Layer 5 of a small transformer language model trained on English Wikipedia (13 layers, counted from 0, width 128).
A neuron's activation on a vector x is GELU(weights . x + bias), where the dot is the dot product.

Input weights of the MLP neurons that the questions are about. A number n stands for (n - 128) times 0.0039.
n0 (bias -0.084): 91, 147, 142, 90, 129, 64, 197, 105, 107, 154, 76, 161, 111, 156, 127, 137, 114, 193, 111, 115, 115, 99, 160, 139, 94, 191, 78, 157, 119, 173, 149, 144, 137, 99, 167, 122, 74, 73, 150, 99, 82, 129, 199, 64, 108, 142, 108, 88, 161, 192, 151, 157, 109, 98, 155, 131, 123, 153, 127, 137, 143, 151, 162, 149, 94, 172, 181, 152, 81, 110, 107, 95, 63, 97, 99, 144, 98, 155, 211, 124, 83, 88, 168, 146, 130, 156, 125, 173, 101, 172, 142, 177, 164, 117, 144, 145, 106, 110, 186, 82, 125, 82, 64, 117, 147, 88, 148, 148, 45, 85, 210, 173, 122, 176, 104, 157, 140, 141, 138, 82, 113, 106, 171, 124, 125, 153, 140, 101
n75 (bias -0.077): 98, 171, 176, 100, 106, 155, 64, 146, 52, 92, 151, 239, 163, 102, 113, 134, 176, 217, 129, 96, 109, 101, 145, 65, 117, 158, 110, 130, 169, 79, 129, 184, 120, 88, 68, 102, 57, 112, 131, 184, 73, 96, 182, 77, 102, 194, 145, 100, 137, 156, 135, 142, 132, 130, 92, 113, 118, 176, 123, 189, 121, 69, 145, 116, 133, 109, 73, 130, 146, 140, 142, 110, 69, 201, 116, 151, 153, 112, 117, 115, 171, 153, 119, 146, 158, 124, 149, 159, 13, 116, 101, 158, 101, 132, 184, 165, 155, 92, 67, 145, 115, 86, 107, 132, 110, 85, 114, 134, 171, 168, 107, 143, 130, 196, 159, 134, 139, 93, 127, 102, 99, 182, 87, 146, 133, 152, 130, 99
n86 (bias -0.049): 161, 115, 95, 162, 158, 152, 135, 200, 156, 94, 141, 87, 138, 184, 137, 96, 126, 101, 143, 133, 134, 162, 116, 126, 148, 136, 146, 145, 151, 85, 133, 171, 142, 94, 156, 102, 171, 152, 161, 106, 133, 161, 115, 123, 145, 115, 136, 85, 118, 90, 21, 80, 123, 59, 71, 126, 183, 88, 128, 122, 115, 131, 111, 93, 105, 124, 146, 172, 105, 59, 86, 141, 150, 139, 147, 117, 84, 132, 128, 114, 104, 173, 127, 90, 175, 115, 133, 114, 133, 188, 118, 118, 134, 109, 104, 92, 83, 123, 168, 219, 126, 103, 129, 119, 106, 93, 161, 156, 69, 129, 97, 133, 80, 132, 166, 153, 136, 128, 125, 130, 213, 29, 98, 199, 159, 133, 99, 211
n126 (bias -0.119): 131, 101, 108, 169, 150, 52, 125, 110, 112, 119, 137, 106, 76, 200, 112, 113, 92, 125, 144, 113, 106, 132, 142, 162, 127, 203, 62, 90, 114, 142, 196, 86, 102, 150, 113, 156, 120, 42, 153, 91, 150, 105, 130, 123, 131, 197, 174, 133, 108, 75, 52, 199, 128, 154, 94, 95, 195, 127, 119, 202, 179, 120, 117, 206, 170, 47, 68, 85, 134, 151, 72, 168, 206, 152, 143, 145, 145, 181, 187, 121, 132, 150, 140, 100, 142, 136, 141, 161, 120, 106, 100, 109, 72, 116, 86, 137, 164, 117, 81, 78, 6, 111, 139, 140, 171, 110, 147, 164, 106, 149, 140, 120, 120, 120, 112, 153, 148, 170, 139, 130, 142, 131, 191, 148, 79, 133, 161, 132
n130 (bias -0.100): 146, 107, 168, 130, 72, 85, 157, 103, 109, 109, 115, 76, 133, 80, 184, 108, 149, 198, 67, 167, 110, 186, 184, 99, 27, 118, 79, 173, 109, 113, 159, 111, 74, 171, 81, 127, 68, 143, 158, 184, 127, 101, 89, 138, 159, 159, 130, 116, 218, 169, 141, 194, 128, 147, 152, 110, 141, 150, 44, 138, 113, 128, 118, 99, 146, 101, 108, 162, 158, 161, 117, 108, 93, 154, 103, 75, 119, 128, 89, 99, 169, 141, 90, 171, 166, 116, 119, 110, 111, 127, 195, 71, 182, 121, 196, 103, 111, 104, 169, 126, 84, 121, 108, 177, 95, 172, 173, 152, 170, 231, 128, 101, 80, 154, 193, 68, 157, 141, 37, 141, 141, 122, 133, 143, 79, 109, 86, 158
n141 (bias -0.097): 179, 90, 48, 131, 75, 36, 149, 94, 78, 147, 178, 108, 118, 150, 114, 109, 176, 101, 104, 191, 109, 116, 107, 141, 81, 81, 86, 132, 153, 131, 185, 133, 154, 106, 104, 143, 159, 135, 100, 164, 160, 144, 219, 109, 101, 172, 150, 132, 177, 108, 114, 132, 111, 140, 132, 150, 96, 117, 142, 144, 154, 147, 193, 156, 113, 94, 129, 123, 141, 172, 157, 118, 130, 170, 132, 131, 91, 116, 161, 153, 156, 94, 113, 84, 173, 61, 102, 146, 130, 134, 58, 143, 150, 78, 131, 205, 79, 120, 98, 139, 96, 71, 189, 157, 123, 177, 185, 187, 128, 102, 153, 148, 59, 86, 150, 95, 166, 99, 153, 50, 163, 91, 62, 131, 92, 106, 141, 132
n175 (bias -0.100): 163, 111, 180, 136, 75, 102, 188, 115, 165, 131, 62, 160, 147, 85, 97, 173, 206, 128, 127, 134, 147, 113, 125, 90, 138, 188, 121, 179, 149, 184, 175, 127, 118, 128, 116, 78, 156, 177, 155, 119, 90, 64, 124, 140, 175, 85, 148, 105, 135, 86, 79, 128, 124, 91, 62, 81, 107, 142, 120, 108, 113, 84, 189, 108, 211, 97, 120, 176, 202, 88, 128, 174, 121, 124, 101, 89, 108, 173, 114, 73, 170, 96, 125, 112, 106, 73, 108, 102, 163, 107, 127, 88, 104, 99, 95, 143, 109, 114, 160, 77, 209, 139, 170, 148, 98, 140, 62, 136, 126, 142, 141, 63, 171, 162, 72, 181, 114, 150, 165, 98, 186, 114, 145, 149, 231, 135, 58, 142
n254 (bias -0.072): 74, 174, 153, 138, 108, 105, 127, 88, 125, 136, 177, 105, 183, 163, 109, 137, 136, 173, 119, 87, 60, 95, 185, 149, 158, 97, 78, 210, 126, 135, 98, 103, 142, 116, 185, 88, 139, 155, 101, 96, 91, 100, 179, 73, 131, 80, 121, 134, 147, 153, 112, 170, 165, 93, 180, 110, 164, 121, 86, 158, 178, 99, 140, 143, 109, 124, 65, 109, 153, 71, 151, 114, 180, 165, 179, 89, 183, 188, 145, 99, 105, 82, 142, 83, 164, 200, 80, 163, 117, 125, 190, 146, 100, 178, 49, 133, 63, 91, 138, 203, 146, 162, 130, 158, 105, 172, 73, 80, 81, 78, 119, 149, 83, 131, 135, 98, 136, 81, 208, 122, 150, 135, 145, 164, 140, 110, 92, 138
n314 (bias -0.070): 144, 146, 91, 111, 137, 152, 96, 103, 179, 117, 154, 96, 61, 165, 83, 151, 91, 138, 147, 106, 84, 77, 192, 108, 170, 53, 156, 150, 215, 148, 124, 98, 132, 127, 156, 149, 72, 131, 92, 133, 131, 113, 144, 123, 77, 175, 78, 157, 142, 129, 143, 102, 116, 86, 134, 201, 93, 167, 175, 181, 135, 168, 74, 124, 160, 105, 64, 107, 124, 138, 80, 105, 120, 176, 193, 148, 114, 133, 132, 122, 189, 164, 171, 105, 159, 132, 110, 89, 106, 179, 172, 175, 107, 111, 183, 101, 136, 161, 143, 97, 126, 88, 147, 107, 108, 54, 136, 126, 65, 167, 170, 98, 86, 58, 143, 155, 110, 57, 142, 148, 180, 150, 172, 135, 118, 94, 44, 165
n321 (bias -0.092): 91, 129, 112, 179, 116, 90, 51, 139, 119, 80, 120, 154, 192, 196, 134, 184, 201, 139, 88, 156, 93, 120, 134, 145, 100, 94, 142, 150, 100, 135, 163, 172, 131, 161, 97, 135, 125, 119, 159, 112, 88, 78, 173, 76, 95, 90, 90, 109, 111, 245, 70, 115, 124, 101, 72, 141, 136, 96, 123, 111, 140, 188, 154, 128, 162, 115, 128, 115, 186, 108, 120, 166, 127, 200, 95, 155, 91, 101, 84, 82, 118, 84, 134, 119, 132, 128, 107, 116, 200, 155, 153, 146, 146, 98, 159, 28, 75, 120, 157, 184, 127, 142, 110, 186, 87, 201, 139, 79, 115, 75, 113, 172, 117, 110, 117, 156, 98, 144, 171, 194, 127, 117, 106, 155, 132, 126, 95, 156
n462 (bias -0.087): 121, 133, 218, 149, 153, 92, 145, 95, 97, 38, 126, 138, 121, 164, 81, 144, 81, 102, 168, 170, 169, 142, 129, 89, 127, 172, 126, 135, 100, 186, 98, 194, 133, 124, 75, 123, 166, 182, 120, 108, 72, 147, 124, 61, 139, 95, 78, 71, 137, 180, 111, 197, 111, 116, 77, 193, 119, 134, 117, 161, 137, 147, 154, 63, 122, 152, 147, 135, 148, 187, 102, 132, 131, 86, 94, 125, 128, 130, 78, 127, 154, 131, 149, 149, 113, 34, 191, 146, 158, 142, 186, 99, 105, 90, 95, 100, 72, 93, 120, 153, 190, 125, 167, 221, 126, 94, 69, 167, 112, 103, 154, 87, 150, 177, 134, 127, 178, 102, 96, 96, 142, 107, 142, 99, 160, 112, 75, 175
n476 (bias -0.064): 91, 93, 149, 139, 114, 127, 129, 108, 188, 154, 115, 111, 109, 174, 94, 178, 88, 149, 141, 60, 149, 48, 102, 117, 76, 162, 87, 144, 114, 108, 133, 45, 147, 150, 217, 101, 149, 126, 164, 128, 136, 186, 87, 119, 117, 129, 152, 139, 144, 103, 118, 158, 171, 110, 107, 98, 54, 121, 113, 78, 91, 188, 135, 141, 135, 51, 156, 159, 68, 119, 152, 166, 119, 190, 85, 123, 147, 72, 180, 95, 106, 100, 140, 144, 79, 87, 117, 131, 137, 125, 167, 162, 159, 88, 121, 192, 207, 151, 168, 131, 142, 142, 183, 163, 112, 152, 135, 55, 153, 124, 195, 208, 144, 159, 120, 104, 130, 89, 106, 113, 144, 106, 107, 106, 135, 110, 109, 102
n482 (bias -0.104): 111, 109, 107, 160, 151, 94, 140, 90, 81, 148, 132, 123, 114, 135, 146, 124, 113, 98, 60, 40, 113, 86, 73, 43, 67, 160, 96, 114, 137, 126, 118, 98, 150, 68, 129, 105, 138, 111, 157, 80, 163, 87, 148, 134, 171, 123, 209, 172, 96, 100, 109, 159, 98, 123, 119, 50, 131, 125, 121, 132, 154, 155, 174, 133, 194, 104, 155, 146, 165, 84, 133, 88, 114, 186, 67, 154, 97, 129, 146, 161, 107, 188, 154, 110, 145, 142, 128, 142, 151, 155, 128, 134, 76, 173, 154, 185, 195, 134, 89, 171, 125, 91, 153, 129, 100, 143, 142, 166, 160, 90, 125, 173, 97, 169, 174, 116, 155, 67, 168, 116, 151, 146, 170, 152, 128, 115, 237, 124
n490 (bias -0.077): 96, 161, 135, 143, 140, 148, 152, 173, 124, 155, 152, 148, 70, 126, 106, 58, 88, 128, 190, 136, 160, 112, 205, 142, 113, 129, 172, 153, 109, 160, 122, 140, 87, 79, 97, 127, 87, 121, 113, 122, 157, 129, 191, 77, 111, 95, 179, 144, 56, 37, 122, 157, 108, 111, 142, 149, 89, 195, 90, 165, 110, 185, 171, 134, 84, 161, 111, 113, 97, 157, 168, 141, 180, 111, 69, 143, 159, 133, 108, 155, 134, 86, 103, 151, 93, 85, 191, 58, 140, 129, 155, 169, 178, 83, 174, 115, 106, 127, 107, 115, 131, 155, 123, 95, 142, 87, 113, 97, 99, 139, 137, 140, 138, 45, 125, 60, 85, 113, 139, 160, 143, 154, 135, 134, 144, 173, 86, 133

Each question shows a token from some text and the vector x that enters the MLP there. A number n stands for (n - 128) times 0.036.

"ent": 133, 124, 168, 101, 143, 114, 149, 118, 132, 100, 84, 69, 165, 129, 129, 141, 103, 103, 93, 152, 157, 144, 52, 119, 140, 100, 82, 156, 191, 104, 126, 193, 107, 113, 100, 124, 115, 202, 152, 120, 143, 118, 79, 98, 105, 116, 106, 152, 109, 68, 129, 167, 153, 133, 128, 122, 102, 134, 147, 162, 133, 106, 134, 126, 106, 149, 170, 113, 143, 131, 90, 114, 168, 111, 145, 158, 177, 108, 109, 124, 96, 144, 135, 119, 143, 121, 137, 108, 150, 150, 169, 106, 120, 139, 127, 114, 146, 142, 109, 135, 155, 117, 137, 116, 219, 147, 71, 143, 171, 165, 154, 111, 141, 172, 119, 163, 132, 124, 105, 102, 87, 124, 98, 124, 108, 129, 105, 96
Which of these neurons fires most? n462

"n": 113, 148, 124, 104, 156, 129, 124, 73, 149, 82, 130, 96, 140, 153, 158, 140, 153, 73, 144, 118, 142, 110, 133, 138, 157, 91, 155, 92, 114, 113, 111, 191, 159, 82, 105, 193, 160, 133, 128, 96, 136, 145, 109, 183, 102, 54, 92, 117, 119, 133, 157, 106, 101, 179, 121, 112, 105, 166, 94, 90, 148, 143, 137, 103, 70, 175, 179, 138, 130, 142, 94, 113, 172, 130, 122, 79, 149, 137, 162, 114, 135, 157, 133, 96, 133, 92, 109, 91, 124, 115, 150, 107, 141, 136, 126, 127, 112, 147, 109, 121, 120, 153, 134, 119, 153, 118, 126, 113, 119, 132, 148, 139, 158, 133, 140, 154, 157, 190, 164, 183, 134, 116, 67, 140, 95, 119, 130, 108
Which neuron fires most, and how strongly? n462, at about 1.2

"per": 152, 149, 178, 91, 167, 121, 112, 124, 160, 84, 121, 113, 114, 70, 138, 122, 124, 105, 168, 151, 172, 121, 122, 127, 132, 131, 102, 109, 127, 128, 127, 130, 125, 91, 137, 185, 138, 128, 154, 105, 115, 167, 124, 130, 107, 119, 125, 113, 110, 129, 130, 171, 112, 121, 142, 122, 110, 95, 145, 115, 174, 160, 142, 132, 67, 140, 130, 136, 127, 137, 162, 141, 150, 120, 159, 67, 146, 108, 117, 82, 113, 198, 108, 144, 110, 121, 110, 88, 144, 189, 141, 127, 90, 77, 140, 130, 141, 75, 82, 88, 134, 129, 159, 142, 170, 109, 184, 143, 154, 123, 113, 157, 112, 178, 145, 147, 102, 148, 144, 112, 81, 81, 128, 127, 73, 118, 130, 145
Which neuron fires most, and how strongly? n462, at about 2.5

"ra": 170, 146, 124, 101, 111, 133, 144, 123, 171, 119, 131, 92, 184, 148, 168, 152, 139, 102, 94, 107, 143, 131, 91, 118, 150, 89, 128, 132, 133, 168, 133, 200, 138, 89, 105, 203, 73, 146, 126, 101, 145, 133, 144, 155, 98, 138, 101, 175, 125, 133, 139, 146, 125, 106, 140, 107, 97, 81, 113, 101, 163, 124, 159, 149, 91, 164, 159, 145, 93, 167, 131, 75, 142, 130, 154, 121, 88, 94, 135, 111, 151, 157, 125, 129, 127, 150, 125, 75, 106, 115, 110, 92, 140, 145, 100, 122, 98, 117, 93, 121, 107, 142, 159, 103, 163, 138, 140, 77, 185, 139, 68, 143, 156, 107, 101, 162, 107, 159, 151, 148, 134, 97, 92, 162, 134, 91, 138, 106
The two highest activations, in order: n141, n321

" to": 149, 125, 131, 142, 157, 128, 124, 122, 180, 96, 138, 99, 199, 81, 158, 131, 147, 87, 134, 142, 139, 173, 122, 168, 137, 84, 117, 119, 180, 124, 129, 172, 145, 88, 142, 180, 83, 120, 140, 107, 142, 143, 106, 131, 97, 101, 90, 115, 129, 140, 169, 92, 98, 111, 166, 164, 126, 151, 168, 94, 132, 116, 131, 128, 90, 144, 127, 143, 78, 135, 186, 144, 146, 124, 128, 104, 131, 116, 152, 87, 117, 109, 75, 101, 69, 161, 120, 93, 142, 137, 98, 105, 144, 125, 106, 81, 140, 114, 108, 127, 157, 102, 125, 93, 159, 102, 143, 144, 151, 143, 105, 126, 157, 157, 141, 172, 118, 122, 121, 173, 118, 162, 95, 158, 83, 97, 163, 99
Which of these neurons fires most? n86

"ur": 125, 172, 105, 115, 136, 107, 140, 94, 150, 114, 149, 155, 122, 119, 116, 147, 139, 98, 160, 124, 111, 162, 93, 199, 178, 150, 82, 146, 109, 121, 103, 157, 141, 97, 178, 163, 43, 158, 110, 107, 116, 106, 87, 148, 95, 80, 100, 138, 110, 88, 141, 187, 138, 111, 161, 89, 168, 116, 167, 140, 115, 138, 122, 122, 144, 129, 112, 131, 123, 111, 128, 54, 124, 133, 125, 136, 115, 104, 143, 125, 134, 160, 108, 121, 111, 123, 98, 124, 112, 138, 99, 135, 110, 147, 130, 166, 141, 158, 120, 103, 180, 141, 152, 108, 178, 132, 127, 134, 147, 86, 54, 123, 158, 199, 139, 136, 83, 137, 157, 173, 115, 139, 104, 131, 135, 125, 125, 101
The two highest activations, in order: n254, n482

"1": 116, 155, 166, 109, 117, 132, 126, 110, 142, 81, 117, 138, 172, 76, 139, 185, 157, 78, 74, 135, 143, 162, 125, 168, 104, 113, 154, 127, 90, 134, 81, 161, 166, 115, 119, 148, 89, 128, 160, 79, 75, 132, 120, 176, 109, 101, 105, 157, 112, 103, 134, 130, 112, 147, 147, 114, 129, 160, 163, 141, 127, 95, 156, 162, 116, 171, 160, 134, 125, 100, 94, 120, 172, 147, 191, 139, 124, 95, 166, 104, 125, 164, 110, 108, 104, 119, 64, 82, 113, 125, 159, 100, 130, 156, 96, 126, 144, 122, 96, 111, 182, 136, 134, 134, 113, 136, 104, 94, 149, 132, 136, 120, 186, 136, 158, 140, 85, 169, 140, 147, 101, 140, 92, 149, 117, 103, 143, 98
Which neuron fires most, and how strongly? n175, at about 1.3

"t": 134, 141, 80, 118, 155, 113, 130, 95, 154, 113, 115, 117, 114, 137, 149, 144, 153, 109, 131, 145, 130, 143, 127, 182, 168, 147, 105, 111, 125, 120, 132, 150, 86, 90, 80, 170, 140, 124, 162, 99, 128, 145, 47, 165, 95, 96, 118, 133, 107, 139, 167, 135, 112, 152, 144, 125, 98, 163, 149, 137, 157, 168, 129, 141, 99, 145, 133, 166, 147, 177, 85, 105, 145, 159, 175, 92, 156, 113, 171, 75, 153, 147, 140, 132, 135, 126, 108, 117, 157, 82, 112, 113, 129, 156, 150, 119, 156, 142, 129, 88, 125, 137, 130, 125, 125, 143, 97, 48, 104, 161, 132, 102, 127, 107, 122, 156, 118, 123, 110, 133, 65, 133, 73, 156, 85, 105, 174, 152
Which of these neurons fires most? n126

"e": 130, 148, 142, 110, 124, 111, 148, 137, 139, 86, 125, 81, 154, 140, 140, 150, 141, 124, 125, 109, 167, 133, 102, 189, 123, 98, 127, 102, 135, 158, 104, 156, 99, 114, 119, 176, 113, 149, 161, 96, 103, 127, 93, 196, 132, 62, 110, 110, 121, 105, 135, 131, 115, 135, 159, 96, 110, 168, 115, 97, 179, 128, 123, 127, 77, 192, 169, 136, 114, 127, 119, 122, 166, 131, 148, 131, 140, 107, 118, 103, 142, 157, 117, 133, 119, 165, 123, 115, 149, 100, 124, 99, 128, 141, 128, 122, 124, 134, 156, 122, 150, 100, 120, 111, 190, 112, 108, 108, 141, 136, 170, 62, 152, 129, 98, 193, 116, 152, 113, 156, 122, 123, 58, 168, 103, 43, 169, 128
Which of these neurons fires most? n86

"ber": 89, 145, 139, 96, 90, 95, 115, 127, 149, 117, 113, 114, 82, 141, 171, 99, 158, 96, 166, 153, 123, 124, 121, 132, 171, 87, 93, 103, 128, 139, 123, 161, 73, 91, 117, 127, 91, 159, 162, 132, 108, 159, 86, 143, 99, 78, 95, 164, 123, 155, 129, 86, 130, 149, 135, 149, 103, 137, 122, 136, 150, 84, 129, 174, 80, 149, 127, 126, 174, 155, 116, 124, 145, 154, 175, 85, 154, 96, 136, 82, 148, 171, 99, 125, 167, 138, 137, 97, 154, 97, 136, 131, 116, 124, 143, 115, 132, 153, 83, 94, 144, 178, 112, 161, 159, 143, 118, 119, 161, 173, 129, 129, 132, 190, 113, 107, 127, 143, 145, 178, 105, 154, 150, 129, 106, 88, 129, 96
Which neuron fires most, and how strongly? n130, at about 1.3

"ro": 128, 145, 179, 104, 117, 145, 113, 142, 166, 84, 117, 78, 173, 128, 184, 138, 130, 85, 111, 137, 147, 153, 120, 188, 133, 114, 108, 102, 161, 116, 119, 139, 114, 140, 128, 201, 97, 108, 110, 121, 143, 120, 94, 201, 90, 95, 96, 132, 130, 123, 143, 138, 115, 142, 145, 105, 98, 151, 100, 86, 134, 129, 111, 126, 90, 138, 181, 164, 112, 144, 109, 130, 168, 161, 115, 101, 123, 89, 155, 102, 149, 202, 127, 120, 145, 121, 94, 108, 120, 98, 151, 119, 129, 141, 94, 109, 93, 131, 93, 120, 150, 162, 117, 142, 172, 143, 131, 98, 110, 164, 126, 113, 185, 121, 118, 163, 72, 173, 141, 138, 139, 106, 63, 120, 100, 94, 123, 137
Which of these neurons fires most? n130

" rec": 119, 166, 137, 100, 159, 138, 98, 96, 182, 75, 127, 113, 172, 146, 139, 118, 91, 70, 100, 186, 147, 133, 121, 132, 141, 123, 115, 78, 124, 137, 121, 135, 90, 163, 121, 183, 111, 126, 132, 101, 148, 140, 120, 151, 109, 83, 115, 129, 160, 100, 200, 103, 105, 135, 129, 117, 147, 167, 145, 159, 131, 155, 127, 125, 137, 179, 144, 160, 113, 115, 117, 117, 159, 131, 133, 93, 127, 110, 117, 76, 147, 133, 58, 147, 176, 114, 102, 114, 160, 130, 121, 118, 114, 142, 115, 160, 151, 128, 107, 111, 128, 104, 131, 81, 140, 193, 159, 117, 112, 166, 126, 98, 185, 123, 131, 106, 98, 149, 146, 125, 102, 137, 76, 149, 80, 102, 119, 138
Which of these neurons fires most? n130

" E": 152, 138, 154, 67, 140, 110, 105, 124, 133, 116, 146, 106, 141, 136, 160, 117, 136, 76, 124, 134, 135, 147, 141, 155, 134, 102, 80, 129, 193, 150, 115, 156, 134, 119, 146, 207, 73, 127, 131, 101, 123, 124, 92, 156, 117, 112, 50, 142, 133, 111, 174, 143, 110, 107, 163, 121, 114, 163, 181, 98, 132, 102, 122, 163, 68, 146, 175, 135, 90, 116, 147, 119, 129, 117, 174, 127, 184, 105, 167, 97, 169, 146, 69, 137, 151, 157, 116, 58, 151, 111, 108, 128, 111, 155, 144, 107, 132, 101, 100, 113, 120, 152, 134, 113, 111, 154, 152, 131, 117, 156, 84, 115, 158, 151, 138, 141, 73, 122, 118, 155, 122, 139, 116, 152, 102, 106, 151, 100
Which of these neurons fires most? n314

"el": 128, 159, 144, 117, 110, 107, 141, 100, 138, 93, 122, 158, 151, 127, 136, 158, 110, 96, 151, 128, 103, 117, 96, 161, 126, 120, 134, 104, 151, 161, 135, 130, 127, 77, 102, 164, 94, 129, 163, 98, 137, 176, 84, 166, 70, 150, 115, 134, 102, 178, 143, 120, 96, 116, 131, 65, 127, 123, 120, 124, 148, 122, 162, 154, 51, 123, 122, 122, 173, 134, 144, 130, 144, 101, 123, 138, 150, 121, 162, 105, 142, 167, 87, 163, 143, 119, 96, 113, 123, 117, 92, 117, 134, 139, 128, 159, 111, 73, 93, 103, 158, 128, 172, 191, 143, 145, 125, 114, 128, 176, 115, 132, 139, 147, 127, 157, 72, 210, 138, 141, 117, 138, 115, 142, 114, 69, 102, 130
Which of these neurons fires most? n175

"ung": 138, 123, 145, 121, 150, 95, 140, 96, 192, 132, 125, 121, 182, 99, 156, 125, 145, 113, 98, 168, 163, 115, 110, 164, 175, 88, 108, 147, 130, 117, 92, 155, 101, 95, 129, 174, 126, 185, 160, 86, 148, 142, 126, 151, 114, 78, 136, 178, 136, 68, 153, 139, 111, 123, 131, 106, 114, 166, 128, 106, 155, 96, 171, 153, 79, 142, 146, 123, 80, 162, 105, 118, 133, 121, 92, 150, 156, 135, 132, 123, 127, 129, 128, 117, 121, 119, 116, 113, 117, 112, 71, 102, 127, 128, 119, 141, 141, 117, 93, 91, 159, 143, 123, 115, 151, 170, 151, 49, 174, 131, 104, 113, 139, 167, 125, 168, 138, 128, 103, 187, 118, 119, 125, 130, 85, 87, 116, 99
Which of these neurons fires most? n175

"ul": 163, 155, 160, 126, 156, 123, 99, 101, 139, 102, 168, 114, 153, 90, 188, 169, 144, 81, 155, 142, 91, 151, 113, 113, 189, 126, 118, 119, 138, 112, 100, 196, 90, 90, 162, 171, 89, 155, 111, 104, 119, 119, 120, 162, 128, 135, 123, 134, 108, 160, 123, 152, 77, 102, 145, 78, 107, 101, 116, 112, 125, 137, 144, 143, 136, 111, 130, 153, 95, 132, 144, 132, 163, 147, 109, 83, 144, 114, 131, 110, 129, 113, 132, 141, 152, 158, 90, 100, 97, 91, 123, 113, 133, 127, 126, 119, 120, 66, 92, 123, 192, 129, 170, 164, 128, 166, 172, 100, 167, 120, 63, 107, 159, 135, 134, 167, 92, 132, 136, 155, 103, 116, 118, 151, 111, 111, 151, 96
The three highest activations, in order: n321, n254, n75

"he": 185, 126, 188, 124, 144, 112, 121, 146, 152, 103, 129, 120, 123, 130, 77, 113, 149, 142, 114, 121, 136, 96, 132, 131, 133, 130, 58, 139, 144, 130, 142, 199, 127, 119, 134, 214, 121, 100, 137, 84, 137, 137, 120, 160, 109, 78, 106, 108, 160, 103, 127, 115, 120, 98, 151, 112, 138, 68, 164, 112, 140, 121, 140, 158, 72, 134, 144, 134, 96, 123, 123, 87, 173, 139, 140, 68, 160, 66, 167, 117, 129, 195, 117, 148, 131, 139, 134, 118, 109, 131, 118, 116, 102, 47, 132, 120, 140, 117, 128, 101, 158, 138, 115, 109, 194, 100, 99, 147, 104, 128, 129, 124, 130, 148, 146, 134, 150, 162, 150, 131, 125, 114, 104, 161, 106, 152, 154, 127
Which of these neurons fires most? n86

"as": 162, 153, 121, 102, 126, 109, 119, 147, 174, 76, 161, 130, 101, 126, 168, 112, 143, 61, 127, 123, 126, 172, 92, 112, 139, 97, 78, 139, 122, 85, 92, 186, 134, 91, 128, 163, 127, 171, 134, 94, 114, 144, 83, 146, 115, 133, 135, 167, 68, 135, 134, 113, 116, 114, 162, 131, 86, 96, 142, 151, 126, 108, 134, 146, 79, 126, 145, 146, 103, 166, 137, 89, 153, 105, 113, 99, 183, 137, 114, 110, 146, 181, 155, 143, 113, 152, 146, 84, 118, 122, 130, 143, 103, 118, 99, 150, 121, 120, 134, 69, 155, 123, 148, 152, 129, 143, 107, 100, 176, 108, 134, 159, 182, 128, 126, 176, 112, 171, 171, 158, 102, 126, 128, 152, 125, 129, 82, 118
Which of these neurons fires most? n462

"ae": 117, 153, 177, 117, 128, 74, 131, 163, 159, 89, 139, 104, 136, 129, 145, 159, 112, 84, 117, 117, 135, 117, 119, 170, 139, 99, 110, 114, 135, 134, 86, 148, 134, 113, 149, 170, 112, 133, 154, 120, 156, 142, 117, 184, 139, 88, 82, 143, 144, 166, 131, 75, 121, 137, 137, 68, 113, 148, 95, 82, 143, 99, 143, 164, 81, 173, 168, 129, 118, 98, 114, 136, 125, 138, 178, 125, 160, 130, 151, 122, 134, 120, 138, 116, 110, 112, 95, 108, 127, 110, 55, 135, 112, 122, 132, 109, 116, 125, 117, 71, 154, 148, 117, 105, 146, 130, 195, 70, 137, 148, 131, 119, 152, 150, 146, 183, 96, 166, 178, 147, 126, 125, 108, 171, 142, 61, 110, 122
The three highest activations, in order: n321, n175, n86

"á": 124, 146, 122, 64, 121, 118, 132, 173, 115, 118, 126, 132, 199, 178, 162, 102, 127, 82, 129, 135, 126, 158, 99, 140, 123, 109, 97, 123, 157, 128, 145, 144, 112, 115, 90, 146, 82, 116, 122, 111, 118, 131, 85, 180, 73, 112, 79, 139, 125, 114, 136, 109, 124, 127, 143, 103, 159, 153, 106, 100, 150, 138, 180, 163, 115, 142, 145, 134, 131, 156, 130, 109, 145, 93, 117, 77, 172, 144, 176, 125, 156, 166, 161, 117, 136, 121, 118, 96, 151, 105, 95, 116, 103, 164, 72, 127, 153, 134, 111, 109, 134, 180, 156, 168, 135, 186, 96, 108, 111, 128, 89, 139, 131, 97, 73, 124, 105, 169, 187, 166, 121, 146, 130, 163, 116, 89, 107, 143
The three highest activations, in order: n254, n126, n321

"ac": 99, 137, 120, 117, 130, 112, 158, 150, 145, 145, 173, 111, 115, 181, 175, 71, 130, 99, 144, 148, 124, 109, 124, 157, 140, 110, 126, 137, 127, 122, 141, 118, 97, 143, 106, 109, 94, 143, 135, 103, 100, 139, 93, 211, 127, 59, 109, 121, 149, 150, 180, 93, 105, 144, 214, 117, 149, 113, 139, 132, 112, 151, 130, 113, 112, 143, 122, 100, 127, 132, 129, 108, 116, 132, 73, 92, 152, 138, 138, 85, 97, 181, 133, 120, 93, 179, 155, 75, 114, 131, 131, 87, 127, 124, 155, 124, 172, 116, 94, 92, 140, 140, 119, 136, 180, 141, 117, 113, 148, 134, 107, 128, 203, 136, 166, 124, 130, 175, 164, 159, 120, 89, 94, 118, 99, 106, 134, 106
Which neuron fires most, and how strongly? n130, at about 0.5

"i": 131, 120, 157, 142, 169, 94, 103, 100, 163, 109, 180, 134, 168, 130, 143, 105, 119, 77, 134, 116, 147, 119, 134, 170, 150, 69, 75, 165, 111, 116, 89, 196, 128, 87, 112, 179, 81, 135, 162, 76, 139, 116, 121, 161, 125, 96, 150, 168, 130, 131, 102, 137, 142, 108, 132, 111, 111, 153, 139, 92, 150, 109, 160, 154, 108, 150, 164, 93, 115, 120, 68, 117, 135, 73, 134, 132, 161, 110, 141, 113, 161, 164, 125, 124, 127, 109, 101, 129, 127, 125, 111, 88, 133, 157, 126, 76, 136, 147, 108, 67, 137, 124, 117, 142, 146, 137, 158, 100, 128, 194, 108, 90, 127, 126, 137, 163, 93, 153, 207, 164, 123, 118, 102, 129, 112, 130, 148, 146
The three highest activations, in order: n126, n321, n86